Layer 4 of a small transformer language model trained on English Wikipedia (26 layers, counted from 0, width 128).
A neuron's activation on a vector x is SiLU(gate . x) times (in . x), where the dot is the dot product.

Input weights of the MLP neurons that the questions are about. A number n stands for n times 0.0033.
n8 gate: -24 3 -31 -10 5 2 73 -14 12 45 -12 -26 -34 -20 -6 -9 17 5 9 -41 33 46 10 34 -2 -14 2 1 -27 26 3 -32 39 28 28 41 -12 1 -35 -46 6 3 12 13 17 -21 -13 23 -7 23 -6 -58 -30 -24 -36 -43 26 -37 4 17 -3 20 -21 21 -15 2 -22 -59 -33 26 -19 11 -44 -4 -4 22 -14 21 -2 -33 -42 11 18 8 -54 23 37 8 -17 12 -1 17 29 42 23 -34 14 -44 -21 -7 13 8 18 -32 -5 9 -3 -24 20 -13 16 -34 2 9 39 -4 -18 -2 37 -4 1 -18 22 23 31 19 -9 -2
n13 gate: -5 36 -9 14 3 -23 12 -28 -5 6 -38 0 12 45 10 -33 -2 52 -23 35 2 2 -6 41 1 5 17 -40 9 -1 33 -9 -23 9 -8 -32 12 -17 19 36 5 -24 8 -13 21 9 11 14 -21 -7 -18 -6 18 -9 2 41 18 31 32 -8 5 11 -28 32 -25 14 9 13 -2 -12 14 10 -18 -2 -49 -7 3 -16 -27 -29 8 -11 -9 6 38 5 -10 -8 10 1 6 -22 19 -28 4 -7 17 2 -16 50 -4 -36 -19 1 -21 5 39 -2 25 34 14 -27 8 18 -39 -37 13 19 30 -3 9 2 -21 30 -17 4 29 14
n25 gate: -3 -7 4 4 9 -5 14 6 -24 33 -29 2 29 -14 -38 6 -45 7 -11 9 -14 9 0 -57 -4 18 -3 -44 -18 19 -14 13 59 -28 17 26 -2 19 -17 27 -4 -18 13 55 10 -25 14 13 25 12 -17 -56 13 27 -19 9 23 -11 10 28 -36 9 36 3 26 0 30 -49 -9 -22 -25 -11 8 17 0 -11 6 24 13 17 22 33 -12 3 35 15 21 4 -6 34 -5 3 1 -37 40 7 11 12 11 -39 14 -53 -40 -27 5 15 -38 9 -16 -45 10 -22 -12 94 -50 -8 -33 -12 25 15 7 -32 7 -17 29 5 7 -40
n65 gate: 1 42 -12 -45 35 -45 22 26 -4 -7 -7 7 -52 9 27 -34 7 4 41 -34 35 -25 54 -48 13 36 -65 33 -24 -33 -24 15 12 -28 4 9 28 -43 21 -7 0 -75 -2 -7 -40 -15 12 -8 49 0 21 -20 -28 13 -27 -41 -5 24 -18 33 -14 13 35 -21 8 -67 -49 40 14 2 11 -22 -48 17 86 31 -16 3 40 12 43 13 -33 46 -37 68 -23 -63 42 22 17 -20 1 -16 63 -13 2 30 -13 -62 -51 -31 26 13 -10 -4 51 -16 46 17 -45 -36 34 -18 42 17 11 16 -10 -16 12 14 19 -48 18 -30 48 -8
n124 gate: 5 5 -8 -13 16 2 -40 -40 -43 24 61 -31 -12 -24 -22 -1 6 -14 17 -28 -29 15 -31 16 26 44 -10 5 23 40 -42 31 -10 12 43 11 -43 2 -1 -63 28 25 -20 12 -2 4 11 -46 -21 -12 17 -34 12 -4 33 6 10 -15 3 39 -62 -60 -28 -26 33 -10 22 18 -10 -5 14 -26 49 49 16 43 0 -6 -39 -42 -31 -34 -12 15 -14 28 -25 0 33 49 5 7 0 7 19 -15 11 -6 -29 19 74 2 -4 -28 -14 21 -22 33 -36 -2 5 -7 7 -4 4 -38 26 20 52 0 13 -21 -23 0 9 -16 21 -32
n131 gate: 1 10 -33 -7 11 6 -12 15 25 11 60 -42 45 2 10 -10 -35 35 -17 -47 21 25 -7 -12 -6 -8 -42 -17 45 13 1 -20 -54 -11 -36 -48 -2 -1 -20 68 -13 -39 5 -25 -6 22 -6 -13 53 29 -29 8 -2 29 33 74 8 29 -48 -5 35 3 39 -18 18 -52 -14 0 19 -51 48 37 28 -21 60 32 -10 -11 28 -25 12 13 18 41 14 -4 -19 -33 7 59 56 62 -6 -27 -68 -51 -44 6 3 -6 15 -18 6 71 0 -32 2 59 9 0 41 29 -16 21 17 23 5 37 6 49 -25 -32 39 -11 17 17 41 16
n164 gate: 56 12 15 -32 -4 -39 -48 -24 41 1 40 12 0 29 -27 -6 -20 -19 30 -29 5 -9 35 -11 22 25 -5 -36 5 20 -38 12 2 -41 -31 52 31 -78 -19 -48 8 39 -5 -15 -51 -19 -14 15 9 -16 4 25 19 48 36 17 9 20 20 -18 66 0 28 -22 -2 5 -3 30 6 22 19 5 -3 -8 11 14 31 -34 46 9 6 1 -40 -6 11 -41 -15 -26 -44 -30 41 38 52 -6 8 4 -4 33 22 -54 -4 35 -8 20 -12 2 2 24 -3 -23 0 2 -23 8 33 8 16 -16 0 24 -28 -9 -12 -2 -22 26 -5 -31
n165 gate: -2 12 27 -4 -1 49 20 1 -5 -33 -40 -44 14 18 -8 14 -1 -19 30 59 6 5 -14 40 -15 30 -30 -2 58 -40 2 9 -10 36 25 6 -35 26 27 -35 -12 5 -11 20 -28 2 -4 -13 -7 40 2 26 -17 -27 27 -19 -15 -11 21 5 -24 -14 9 4 18 32 3 -1 -26 23 -17 37 20 36 13 -38 14 -27 12 32 10 -21 -23 -27 -23 3 24 6 -41 -30 34 -14 14 41 33 -14 15 4 -6 5 -10 -12 -57 1 -42 24 -5 26 4 -4 -22 40 40 -39 9 -10 1 -37 -62 6 -64 39 6 -44 -36 -23 -46 53
n248 gate: -39 31 8 1 -14 -58 -14 55 -31 -56 39 -22 -27 75 13 -28 -30 -2 28 27 11 47 -52 -16 23 38 9 27 3 -41 -31 -42 39 32 24 26 -19 7 24 -18 3 -4 22 -28 -2 -37 31 -66 30 -12 26 5 27 -63 -22 64 -5 5 3 -12 27 -5 25 6 6 7 12 42 36 5 -7 5 35 8 -47 -57 12 -15 15 -17 -23 -22 13 -1 -19 69 -9 -42 27 -35 -37 -39 -5 -11 17 -24 -43 -8 -59 26 -29 -65 -78 -18 41 -24 16 24 -17 -22 -16 -16 1 3 0 23 36 13 34 26 -36 -23 16 31 9 0 28 35
n8 in: 4 3 34 17 -21 -39 56 -30 17 14 -41 32 -30 16 28 12 -1 4 13 -30 18 30 8 -15 14 5 -8 9 -1 21 -9 -8 52 -9 19 19 -2 10 -28 29 20 12 -29 -5 2 -50 0 26 5 4 -31 -16 -7 15 -26 -23 8 -18 10 -14 19 56 -23 57 -33 -10 -18 -31 -45 7 -11 27 8 3 -27 25 22 -21 -6 -21 -62 -18 -14 43 -13 -9 22 -10 -17 10 -27 22 23 17 16 -14 -29 -27 -65 -18 39 -15 -14 -12 3 24 6 -32 -29 -5 -11 12 -16 -26 51 6 -4 -12 50 14 27 3 48 39 42 6 -22 -17
n13 in: 6 25 16 21 26 33 15 -2 31 -31 5 49 -54 -8 23 13 3 35 12 28 28 30 -7 14 -12 -11 13 -41 21 -4 -3 -27 13 14 -7 -1 19 -10 -3 2 -20 -1 -38 38 10 6 11 -32 -29 -3 11 -17 20 -18 -13 35 1 -9 -22 13 -18 -9 -13 11 16 -17 -2 39 11 10 16 -25 -21 22 10 24 -8 -4 -10 17 17 -42 7 -3 1 -8 4 3 51 -35 -3 27 -1 24 25 5 11 33 -4 45 -29 -42 -41 17 -8 22 -32 23 26 -29 -17 17 -36 28 -15 -15 -35 20 -14 24 -9 9 -18 26 2 11 12 -10
n25 in: -7 -19 49 -31 10 -37 33 -31 -20 2 -19 3 37 -11 -33 7 -17 -18 30 24 -1 7 15 -8 34 14 51 -14 21 53 17 -11 -12 -18 -14 7 34 -11 46 11 40 -17 -5 13 4 -4 -13 -17 6 -17 -8 -1 -40 -16 10 1 -19 0 -12 34 40 -32 27 -12 9 -12 13 -47 -13 29 -47 -7 -7 8 -12 -18 -24 9 -33 13 -39 -32 -33 19 -41 0 -12 15 7 8 28 -12 -1 -19 52 -5 -31 -7 -9 -37 5 21 -16 -6 23 22 -30 39 -17 18 8 -25 -12 60 9 0 2 13 1 -13 -5 -20 -36 28 -20 13 71 -13
n65 in: 22 13 20 6 8 3 -25 -49 28 -18 27 5 -57 37 15 0 -20 3 -7 -13 -13 -3 22 -48 25 20 -13 -64 24 -3 -37 -46 1 -7 -27 27 10 21 35 -16 -9 -19 24 -22 9 -36 -42 4 45 -44 -54 -55 49 11 26 2 -66 25 28 -5 -1 -44 -16 -20 13 51 6 -18 -53 -17 -1 2 43 0 -37 -30 22 3 19 -78 -1 6 -36 11 71 -9 -2 44 -31 31 45 -29 -25 -3 -38 25 -45 -28 -9 24 10 -12 -17 -18 -45 32 -44 10 -17 34 28 -4 -16 14 -8 54 27 44 2 59 14 -2 43 10 -48 -5 -51 29
n124 in: -40 -27 -22 13 16 -31 40 -2 -7 10 32 -41 -43 -1 -2 12 14 -45 45 -6 19 -19 11 14 7 6 -6 -6 13 -7 -12 -17 -30 -4 9 -5 -42 -19 4 -25 56 2 10 17 -17 52 7 11 18 -10 -21 -39 -5 -38 6 3 10 -6 9 -12 -39 -56 -34 29 20 -1 -48 9 44 78 -5 2 -4 7 -30 25 30 43 -40 -37 -2 -33 -25 -3 -6 35 20 21 19 14 -39 -6 62 12 -9 16 36 -28 -45 9 31 1 15 -31 -32 0 -24 54 9 -9 -21 15 -10 -2 0 -28 1 27 -24 -16 7 -8 -13 -22 -1 -17 0 7
n131 in: -9 6 -16 -41 -50 14 26 7 23 3 25 -71 22 -11 20 -19 -25 -17 43 -41 -8 30 16 -31 -37 -35 -55 -26 54 -15 27 -44 -13 30 -28 -52 -20 67 -37 47 -3 13 3 19 14 56 -2 8 1 22 -15 33 -31 66 0 49 19 23 -7 -3 43 2 14 -20 18 -11 18 15 1 -19 8 4 -48 -9 27 -3 18 10 -9 -33 -13 41 27 -6 5 -25 -11 -20 -23 62 33 56 23 -7 -56 -39 -26 34 29 26 46 23 -16 30 8 -49 -22 27 43 -17 28 53 -4 22 39 12 -14 9 12 32 -43 -10 10 -8 -15 -8 -3 -6
n164 in: 29 14 -2 3 -39 -36 22 2 -7 -24 14 -5 30 14 7 34 -4 -7 24 36 -5 30 6 2 -2 -16 5 27 5 2 -14 16 15 -4 2 -27 58 15 -6 -78 -11 18 -15 -49 20 25 -22 13 6 14 7 5 -10 -9 34 -10 0 -25 17 21 1 49 15 39 -4 -13 25 2 -1 59 30 -29 27 9 20 34 -21 7 20 -46 -49 0 -54 -5 -18 31 25 8 23 -17 -42 36 42 -6 20 -20 -17 -15 -2 59 -15 2 0 36 23 -55 35 -15 -52 38 -28 24 -76 9 -6 -2 11 -21 3 -24 4 -49 -19 1 -4 -29 -59 18
n165 in: 17 9 -15 31 18 -51 38 29 31 24 33 42 57 -43 -1 -7 17 22 -9 12 -12 48 -5 -11 -26 -35 9 -9 -24 15 -60 11 6 -46 -6 1 5 33 -22 3 4 35 20 11 29 -17 16 37 7 -44 -6 -8 -5 -22 50 -40 14 -48 -37 -25 12 -8 1 24 5 2 -4 21 -42 8 8 -46 35 -57 -22 33 1 -15 -28 2 20 -12 -37 17 -5 -1 -18 6 13 5 -25 22 6 -23 -14 -14 -11 5 -2 35 24 30 11 -2 -13 5 62 17 -14 37 -15 -51 -20 -3 33 -15 -15 -15 9 22 37 -39 21 2 15 33 13 18
n248 in: -65 33 -21 -26 -32 -17 -25 19 -18 -47 35 -51 -15 22 18 -22 -15 -39 0 24 -2 52 -10 -12 12 9 37 34 -24 -26 2 -56 47 42 23 29 -13 59 -19 -44 -20 -14 10 -18 28 13 41 -39 -1 -1 41 22 18 -42 -11 16 4 -20 -4 -9 58 -15 4 -2 2 41 15 26 -7 -2 -29 -37 -23 -19 -35 -45 -4 54 -7 8 -26 8 38 -21 1 51 -17 -47 24 -54 -21 -14 15 23 39 -46 -17 34 -29 32 11 -29 -48 11 27 -57 40 16 -21 -42 19 -33 -25 -12 -10 28 7 -34 25 24 -21 -9 -9 15 8 -12 33 5

Each question shows a token from some text and the vector x that enters the MLP there. A number n stands for n times 0.03.

" were": 15 -1 -19 4 1 -4 4 5 -10 7 11 10 -1 2 -9 0 0 5 -5 -16 -11 -3 21 -7 -1 11 -3 -9 11 -20 17 1 -5 15 -23 22 -17 7 4 6 4 -43 9 4 13 14 4 -12 26 -8 -20 4 20 15 6 -14 12 19 -8 -3 -15 5 11 -17 0 -17 0 -5 -3 11 -1 -46 -23 5 15 13 16 -19 -29 -6 -22 9 27 -12 -2 -5 5 -19 -6 -2 12 4 10 10 11 -4 8 4 12 70 8 1 11 -3 -3 4 -4 -17 34 -14 7 -5 3 -5 3 2 9 -24 -6 11 31 -23 -10 13 8 28 12 7
Which neuron lights up most? n131

"ces": -4 1 -7 -2 1 -2 -2 9 -4 -21 -7 15 -10 7 -5 -4 13 -22 2 -40 -18 0 -18 -5 -3 -14 16 11 -4 0 11 15 14 -8 -15 1 7 -2 6 5 -4 5 19 1 -2 -4 9 21 -3 5 1 14 28 3 6 25 -16 -16 -19 -7 -26 -12 5 17 9 18 -14 8 -4 4 14 -30 -20 -26 7 -7 -7 -12 -4 -25 3 -10 -9 -12 7 11 -20 -13 0 -17 14 -15 -1 5 -11 2 10 8 7 13 -17 -5 -5 -25 -5 -12 -9 -3 4 -39 5 -5 5 6 -17 1 -13 -2 7 -12 7 -18 -35 13 6 4 -16 -1
The three highest activations, in order: n248, n8, n131

"6": 9 1 -22 0 -1 -3 25 9 -11 0 -9 -21 20 -5 -2 -8 44 -24 16 -1 -13 -4 -17 6 0 -15 -18 8 -4 16 7 8 1 -4 -14 5 -8 16 -29 -10 -5 5 -6 -4 35 -22 7 -8 -3 -13 12 -2 10 4 6 -7 -10 -34 15 14 5 35 -5 5 11 16 -12 -15 0 -5 0 -17 -3 -3 8 -4 -1 13 -23 7 2 -12 17 -10 -8 8 24 -2 7 10 -7 3 -3 12 10 0 21 9 0 -13 10 3 11 7 -2 11 -1 -3 -11 -11 1 0 -4 -2 5 -5 11 -12 2 -3 -17 -12 14 11 -5 5 -22 12
Which neuron fires most, and how strongly? n8, at about 0.34

" |": 2 -7 -31 2 -4 11 -3 -2 -13 0 -4 13 -9 -10 11 0 6 -1 -18 0 -36 -2 -11 -9 -23 -6 -9 18 -2 4 7 -12 1 -12 -28 6 1 -4 14 13 1 -5 -11 6 27 -11 -3 -6 -8 -8 0 -7 -1 -3 1 -5 -25 15 0 -20 11 -8 7 0 -21 51 -39 -4 -1 27 3 -38 -20 -8 -22 6 -11 16 -23 -3 2 9 11 -31 -5 7 -4 25 -4 9 10 -6 -8 0 8 -7 -37 -3 0 19 15 4 9 5 0 3 1 6 3 8 11 -12 9 -17 -1 0 41 -6 -3 6 3 18 24 7 -2 3 -3 2
Which neuron fires most, and how strongly? n164, at about 0.1

"ing": 10 1 -26 -13 2 -16 -8 3 -2 10 16 35 -4 -18 -7 11 -1 -13 16 -3 -24 -7 29 16 -25 2 -9 10 -7 -14 -19 -11 35 2 -19 -9 20 -7 0 -5 -12 30 19 -1 -4 20 -7 10 9 -20 27 -12 25 5 5 3 3 -4 16 -13 1 6 0 2 2 23 2 4 10 -26 15 -26 -11 -10 6 2 -13 7 -15 9 -15 9 -10 -15 5 -5 20 -9 8 18 -17 8 -13 0 -18 -2 19 -14 24 -4 19 6 9 4 -1 -1 8 2 -3 -3 5 -14 5 8 -22 -7 -25 2 -10 -12 -12 -12 -22 -4 -1 -7 11 0
Which neuron fires most, and how strongly? n164, at about 0.12

"-": -28 16 -31 9 -9 3 -13 6 25 19 -13 27 -1 -35 -2 -6 0 -3 3 26 -27 0 -6 0 -36 -19 -5 -2 17 25 11 -5 -5 0 -19 3 26 -6 -24 9 13 7 -1 -6 7 3 -3 9 -3 -10 -2 -9 3 10 -4 38 -27 -7 3 -10 15 10 17 5 0 7 -6 -2 2 6 -3 -9 -16 3 -32 1 -25 6 -10 21 -3 10 -18 1 10 10 -2 11 4 -1 -1 0 -9 -12 15 -4 9 -4 -8 -5 21 -3 6 -4 0 -11 -9 -7 -19 -16 42 -1 5 8 -13 3 28 -16 0 2 10 1 -11 9 -6 -1 3 29
Which neuron lights up most? n25

"9": -16 7 -20 0 5 8 -12 2 -2 -1 -22 10 17 5 2 3 25 1 3 -10 -10 10 -21 15 35 6 -6 15 -17 -15 -4 -7 -10 -3 -26 6 5 5 -7 -12 -1 9 -28 0 9 -3 -4 4 -8 -3 -26 -1 -8 -2 7 25 -11 -42 13 -17 -10 4 10 5 58 15 -5 -10 10 3 -1 -23 -12 9 -23 -11 -7 -14 -22 -13 -3 8 -3 -17 22 4 8 -20 13 -17 -5 25 -10 -2 17 -2 24 10 7 8 6 5 11 -5 0 13 -5 11 20 -4 15 13 6 4 -10 5 -8 -1 -2 11 -11 -8 9 7 -15 -6 15 -18
Which neuron lights up most? n13

"ed": -3 -9 -23 -14 14 6 -15 -4 10 15 -4 27 9 -18 12 -5 18 -7 4 -15 -13 18 32 1 -32 -5 -26 7 3 11 -16 -17 2 -9 -11 15 6 -29 -4 -13 -13 9 3 -12 -1 5 2 7 4 -6 0 -4 28 4 3 22 0 4 7 -18 9 3 13 -21 -13 4 -5 3 12 23 29 -5 -17 -10 1 10 -17 3 -3 15 -7 6 18 -12 -18 -17 -9 -17 -12 9 -4 -6 -8 -5 15 -4 0 -12 13 20 5 2 -6 -1 -9 -1 -15 -17 -19 -3 18 28 -3 9 -25 -6 -45 -16 -9 -5 -11 -7 7 -1 0 9 -34 -1
Which neuron fires most, and how strongly? n164, at about 0.17

"il": -28 2 -2 1 12 37 6 10 13 18 20 -14 -13 8 17 8 14 -23 -22 -9 -2 -1 0 5 -5 -13 -27 18 -9 3 -4 -4 -2 -27 -2 16 4 9 2 1 1 -9 6 6 7 1 -4 6 -4 -3 17 -6 20 23 -1 -12 22 -7 7 -11 6 7 -5 17 -26 25 8 1 7 2 -4 7 -14 -7 -29 18 7 22 6 6 -5 -9 -13 -4 19 5 -15 7 -3 -14 12 12 3 -1 8 -5 28 5 18 7 13 5 19 0 5 11 -20 3 0 -29 -7 -9 8 -15 -20 19 -59 10 4 -4 38 11 -8 -1 -10 -16 -9 -7
Which neuron lights up most? n164

",": -2 -9 -17 15 -7 -18 11 0 1 -12 15 1 3 13 13 -1 -3 -15 6 3 1 2 7 5 -18 -1 -19 4 0 8 -5 5 12 -14 -36 22 0 -7 3 4 -1 -47 -4 7 1 -26 -11 16 -5 -31 -36 2 7 4 4 19 1 14 -23 4 -1 2 -4 -6 8 4 -1 3 0 -8 -3 -33 -34 -5 5 3 -5 7 19 -8 5 -25 -14 5 -6 11 21 -3 4 -4 -6 0 4 0 10 -2 -16 23 18 -4 -7 8 -4 2 -3 -2 -15 -6 -1 -21 0 3 -3 3 20 -10 -10 -8 2 2 5 -4 -24 7 -7 22 9 2
The three highest activations, in order: n65, n25, n131

" have": 2 3 4 2 3 -19 9 -6 -16 15 -11 -18 9 -8 -7 8 8 -9 5 -6 -26 7 -6 -3 14 -2 -3 -8 -1 11 4 -30 -11 14 -24 -1 -9 8 -4 -7 8 -36 16 -12 0 4 -2 -19 7 4 -9 -4 21 -5 -4 -2 -10 -7 -17 -5 -16 15 -4 -19 -9 25 29 4 3 -17 -5 -17 -25 4 -12 14 21 -6 -24 2 -28 -4 -4 -14 -31 13 -20 -29 -6 2 10 6 7 8 -4 -5 7 0 -2 22 0 -5 6 -5 14 -6 14 -21 23 -16 15 -9 16 9 -4 -24 4 4 2 2 30 -1 -33 8 -2 20 26 -10
The three highest activations, in order: n248, n164, n124

" the": -6 5 -1 5 -17 -20 17 7 -17 -7 -2 -1 -13 0 1 -1 0 -8 0 -8 11 0 4 -1 1 8 0 7 4 -3 9 1 -3 4 -29 -2 -1 11 -3 -8 -3 12 -3 -1 -5 2 4 -3 -8 -36 -41 -10 18 1 -6 -20 -6 12 9 -6 -11 -20 0 -23 -3 -1 4 1 -5 10 -6 -54 -44 7 45 -13 1 2 -16 -3 -2 3 0 3 -10 8 15 7 -14 6 13 2 -2 -14 12 -1 -8 27 -2 11 4 2 -5 1 8 -1 22 0 11 8 -1 22 1 -3 5 19 10 12 4 6 -5 -3 -8 0 -14 -7 12 4
Which neuron fires most, and how strongly? n65, at about 0.26

"o": 10 -1 -18 1 13 -1 -14 -11 12 8 18 12 11 -24 -11 8 1 0 -5 10 5 -10 -28 0 -17 -10 13 1 0 14 10 16 -19 8 1 -10 3 23 -1 5 -2 10 -20 -13 -9 5 0 21 -31 -1 27 20 33 -19 -1 -11 14 32 -13 10 7 6 3 -8 7 24 13 -12 -4 1 18 -11 -19 -2 10 9 8 33 -7 -8 3 -4 -4 8 0 -1 1 -21 -20 28 -2 -7 7 -5 23 -3 -10 20 -2 -32 5 1 3 -18 -8 18 -3 12 3 -17 21 -9 5 25 39 -6 24 -8 6 -18 -10 -24 -2 9 -11 -2 7 3
The three highest activations, in order: n65, n25, n131

"in": 2 -6 30 -2 17 21 -4 -7 -6 -5 -2 46 21 -16 -2 11 5 -17 -2 -5 -12 5 -20 -8 -31 6 -22 0 18 19 -1 -1 3 -6 -1 -7 -3 2 -7 -11 -1 -3 -21 3 20 5 -1 18 -6 -17 17 -11 15 3 -7 -18 23 19 -9 -11 7 10 -11 4 -27 25 9 -6 -8 -12 1 -37 -14 -18 -55 7 25 1 -27 10 -3 -9 0 -9 6 -34 5 50 -6 -8 -19 15 -1 14 10 1 11 -3 28 -12 18 3 17 18 -6 6 11 15 28 -1 -2 4 5 10 -2 -4 4 0 -8 -13 17 16 -21 2 -3 0 0 8
Which neuron lights up most? n248

"H": 5 12 -17 2 -5 0 7 -17 16 -2 2 -2 9 -24 1 6 1 4 1 6 -2 -7 14 12 -35 7 33 2 -6 -3 8 -6 3 -18 9 1 -1 -30 -5 13 9 4 17 3 8 12 -19 -2 11 26 32 3 -20 15 -8 -22 -13 -5 -8 -3 23 8 -18 1 3 17 -22 1 -1 2 20 -30 -32 5 32 -11 -23 4 4 1 0 -4 8 -6 -3 -2 -7 5 12 9 -19 -15 7 -4 6 -7 11 23 0 -4 3 -5 6 15 -8 -9 -11 -12 -1 -29 -15 33 0 25 -1 -14 10 15 15 9 -3 -6 0 21 5 -9 -6 -5
Which neuron lights up most? n165

"F": -18 8 -11 16 7 -6 -1 -17 -8 31 -24 -3 14 1 4 2 6 14 7 21 -8 7 -18 10 11 -3 26 9 -4 -19 14 6 -55 -1 6 0 -24 0 -15 30 -1 10 -9 25 -6 16 5 -5 -5 11 35 -3 10 9 -3 4 -16 7 0 -5 11 -5 -8 17 17 2 5 0 9 28 6 -59 -24 -6 11 13 5 -1 -34 12 23 0 5 3 29 -8 9 -5 -3 -13 -18 6 -2 11 -5 -1 20 16 1 19 -6 8 -5 16 -8 -17 15 -3 -16 -39 -16 12 -8 25 -2 10 -11 19 -10 10 -18 -21 1 9 -5 0 29 8
Which neuron fires most, and how strongly? n13, at about 0.43

"form": -22 -1 -6 16 -5 -4 -26 -11 -1 17 -19 -15 -10 -17 10 4 -1 2 0 -3 -14 14 -15 3 20 3 0 33 -1 -4 -20 27 2 23 -8 2 -8 -6 -5 -1 3 26 7 8 14 -18 9 -21 -35 -5 10 7 17 -33 -6 -23 -2 27 -8 -11 -8 -9 0 18 7 -3 8 5 -9 -27 16 -17 -32 -11 4 -3 24 53 -7 10 -10 5 3 4 -7 -17 1 -11 -5 -8 -35 0 -3 5 -13 1 4 -16 6 2 -14 -1 15 8 -8 -1 11 10 22 8 26 -23 0 -14 -1 10 -4 -10 -13 -6 -12 -14 -1 -12 20 4 25 -34
Which neuron fires most, and how strongly? n164, at about 0.13

"5": 3 10 4 -11 -5 0 7 15 -12 -4 -15 -14 4 -13 7 -2 29 -17 14 -4 -19 1 17 15 22 -7 -13 -15 -4 7 1 -6 -8 3 -18 6 -6 14 -44 10 -5 4 1 -1 7 -22 0 -14 -9 -8 -5 -3 4 13 4 9 -20 10 2 16 -1 7 -9 -1 19 17 -12 -11 -6 -9 11 -7 -6 0 1 3 11 35 2 10 1 5 -16 -14 5 -7 38 15 10 9 -18 4 -8 18 -2 2 20 11 16 -18 -2 3 21 -4 -3 8 -41 -15 -5 -12 4 1 -9 43 -7 7 21 -10 -1 5 6 -12 16 2 -8 7 -1 0
Which neuron lights up most? n248

"G": -12 13 -5 7 0 10 3 -22 9 -4 26 12 -2 -11 -8 -7 3 -2 -1 30 -9 3 -33 33 -8 4 36 5 -4 7 23 12 -20 -13 7 15 4 -28 -9 15 -4 18 3 20 38 34 -2 -7 -21 11 15 -13 -7 10 -4 -9 -30 -14 9 5 16 -23 -10 28 6 -6 -8 8 6 19 22 -25 -19 -8 -13 6 -6 -6 -11 0 20 -3 11 -6 14 -12 5 33 -2 1 -10 13 -16 -5 1 -4 21 22 1 19 12 3 6 0 -7 -13 12 -19 22 -15 3 14 -8 -4 1 -2 7 25 -9 5 -8 -16 -8 10 -2 10 -2 -6
Which neuron lights up most? n13

" MP": -16 3 -7 -5 -19 -2 18 -4 9 25 1 1 6 13 8 1 12 4 -7 14 -15 9 -36 9 15 9 6 9 -6 -8 -2 -1 -26 -8 5 1 -15 -21 -11 20 2 5 -21 23 -13 11 3 -4 -16 13 -11 23 1 10 -1 -14 8 10 35 16 -28 -17 1 23 -20 -16 13 3 -10 14 7 -48 -29 -3 12 11 16 4 -17 17 3 13 3 5 28 22 11 6 -3 10 -32 1 -5 -5 4 -3 8 4 -9 24 7 1 4 -6 3 -30 23 -11 5 -16 13 17 0 3 -1 -11 13 -6 -6 -6 1 -9 2 -16 1 19 18 -11
The three highest activations, in order: n124, n65, n13

" U": 17 -12 9 -4 -8 21 16 11 4 29 0 -3 -1 -4 10 2 9 14 2 0 -9 4 3 -3 19 12 12 10 11 -10 24 22 0 20 10 -8 -15 -39 -7 7 7 5 -20 1 10 0 -5 11 -11 27 -7 9 -26 10 4 -14 -10 12 7 -5 -2 -4 -25 9 29 3 -4 -1 -7 -5 5 -42 -19 -11 -17 3 11 -4 10 7 -7 7 1 -9 24 -15 9 23 3 -7 15 -17 9 -24 16 -5 11 25 5 27 30 -3 -7 5 -9 -19 10 -2 -17 22 8 -9 4 21 10 -18 17 -21 1 1 -38 6 -13 -7 -1 7 18 5
Which neuron lights up most? n65

"c": -15 8 -18 7 -24 17 2 1 9 -1 17 -10 11 2 7 -1 2 -15 8 -2 -11 1 -21 9 -7 2 -6 22 -8 -7 -2 -12 -31 28 25 -4 18 -23 19 -25 -10 34 -8 -12 18 -25 4 -15 15 10 3 -2 13 17 -6 1 -9 13 -1 -17 16 5 9 6 16 11 -30 5 -3 -15 -3 -26 -22 0 -31 -16 -18 16 -32 -15 -14 16 -6 -20 -6 -12 -2 -31 -6 -10 4 0 -6 4 6 2 7 5 9 4 -22 -9 18 -6 -15 -6 -13 -3 14 -44 17 -29 -5 -24 19 3 -18 3 -1 -4 -16 -1 -9 6 -18 7 4 3
Which neuron lights up most? n248

"y": 9 -15 -17 -6 -16 13 0 -2 4 -9 26 -8 35 13 -13 -5 6 11 0 17 -4 2 32 10 7 10 30 -1 6 7 -20 16 -8 12 -1 -10 6 -24 -16 -8 -8 -2 1 -13 39 0 14 1 -22 11 -3 -2 19 4 2 26 -1 -26 17 2 -35 14 19 0 22 3 18 8 4 -34 7 -7 -19 -11 27 5 0 39 -11 -13 8 1 -8 -13 -39 -17 15 27 6 1 5 -14 5 -7 3 -2 9 -1 10 19 -3 -8 8 -10 8 21 -52 0 -7 2 19 -9 8 21 -1 -6 20 6 2 -21 23 3 -3 0 -6 24 -20 9
Which neuron lights up most? n248

" of": 32 8 -2 6 -18 -12 -12 -4 20 4 -8 -8 13 -8 -16 -4 -12 14 4 14 0 -5 13 11 -21 -34 -3 3 -2 -29 -28 -18 3 -20 -28 -21 2 2 -7 25 -6 -11 -17 -1 3 10 0 24 26 1 -12 -4 14 -3 -2 -19 9 -15 20 -5 0 20 -8 -20 2 25 -7 -6 -5 5 -6 -22 -19 -1 10 -2 -6 25 -4 9 -7 -22 6 -11 2 2 -5 2 -7 -22 -10 -11 0 -9 24 0 -3 -14 7 -14 1 4 -4 16 -24 -2 -1 -8 -8 16 2 17 2 -26 -4 16 -5 -39 -7 -2 -25 6 -18 5 -9 23 -8 15
Which neuron fires most, and how strongly? n165, at about 0.16

" a": 2 5 -10 1 26 -7 21 13 -27 -12 13 -9 3 -13 -7 -7 -2 7 -4 -8 -28 4 2 -15 -1 8 8 2 -3 -7 7 2 -14 6 -19 17 -4 -1 -1 -21 1 16 1 1 14 -6 0 5 -11 -10 -24 -2 15 14 -4 3 18 4 16 -9 -6 -2 -2 -34 38 -3 22 7 -7 0 -5 -40 -39 25 -21 -1 3 32 -19 -13 -29 3 3 7 -5 2 8 3 -10 -2 7 11 0 -8 11 -3 -1 29 -3 -15 8 -1 -7 0 -6 -2 6 2 -5 28 9 -7 7 37 -10 15 19 14 -5 -1 -4 -1 -12 11 -16 8 22 -5
The two highest activations, in order: n25, n124

"er": 8 1 -17 -19 -6 21 0 -21 -1 21 17 7 16 1 -4 3 -1 17 -2 -5 -28 8 -10 -1 -8 5 -16 -4 12 5 -10 3 1 -9 -3 5 3 0 -13 -14 1 37 -20 -2 9 3 -2 9 2 -10 38 -13 25 5 1 8 -6 5 -11 3 -4 13 20 14 3 6 -25 6 4 10 2 -4 -25 -11 9 9 -10 24 -2 6 12 8 -20 -1 3 -12 32 -29 0 16 2 -1 3 16 20 -4 11 7 -8 -24 20 17 -14 1 23 17 9 -18 -9 9 39 12 1 39 -5 8 12 -3 0 -12 -6 3 -20 11 1 11 -9 40
Which neuron lights up most? n164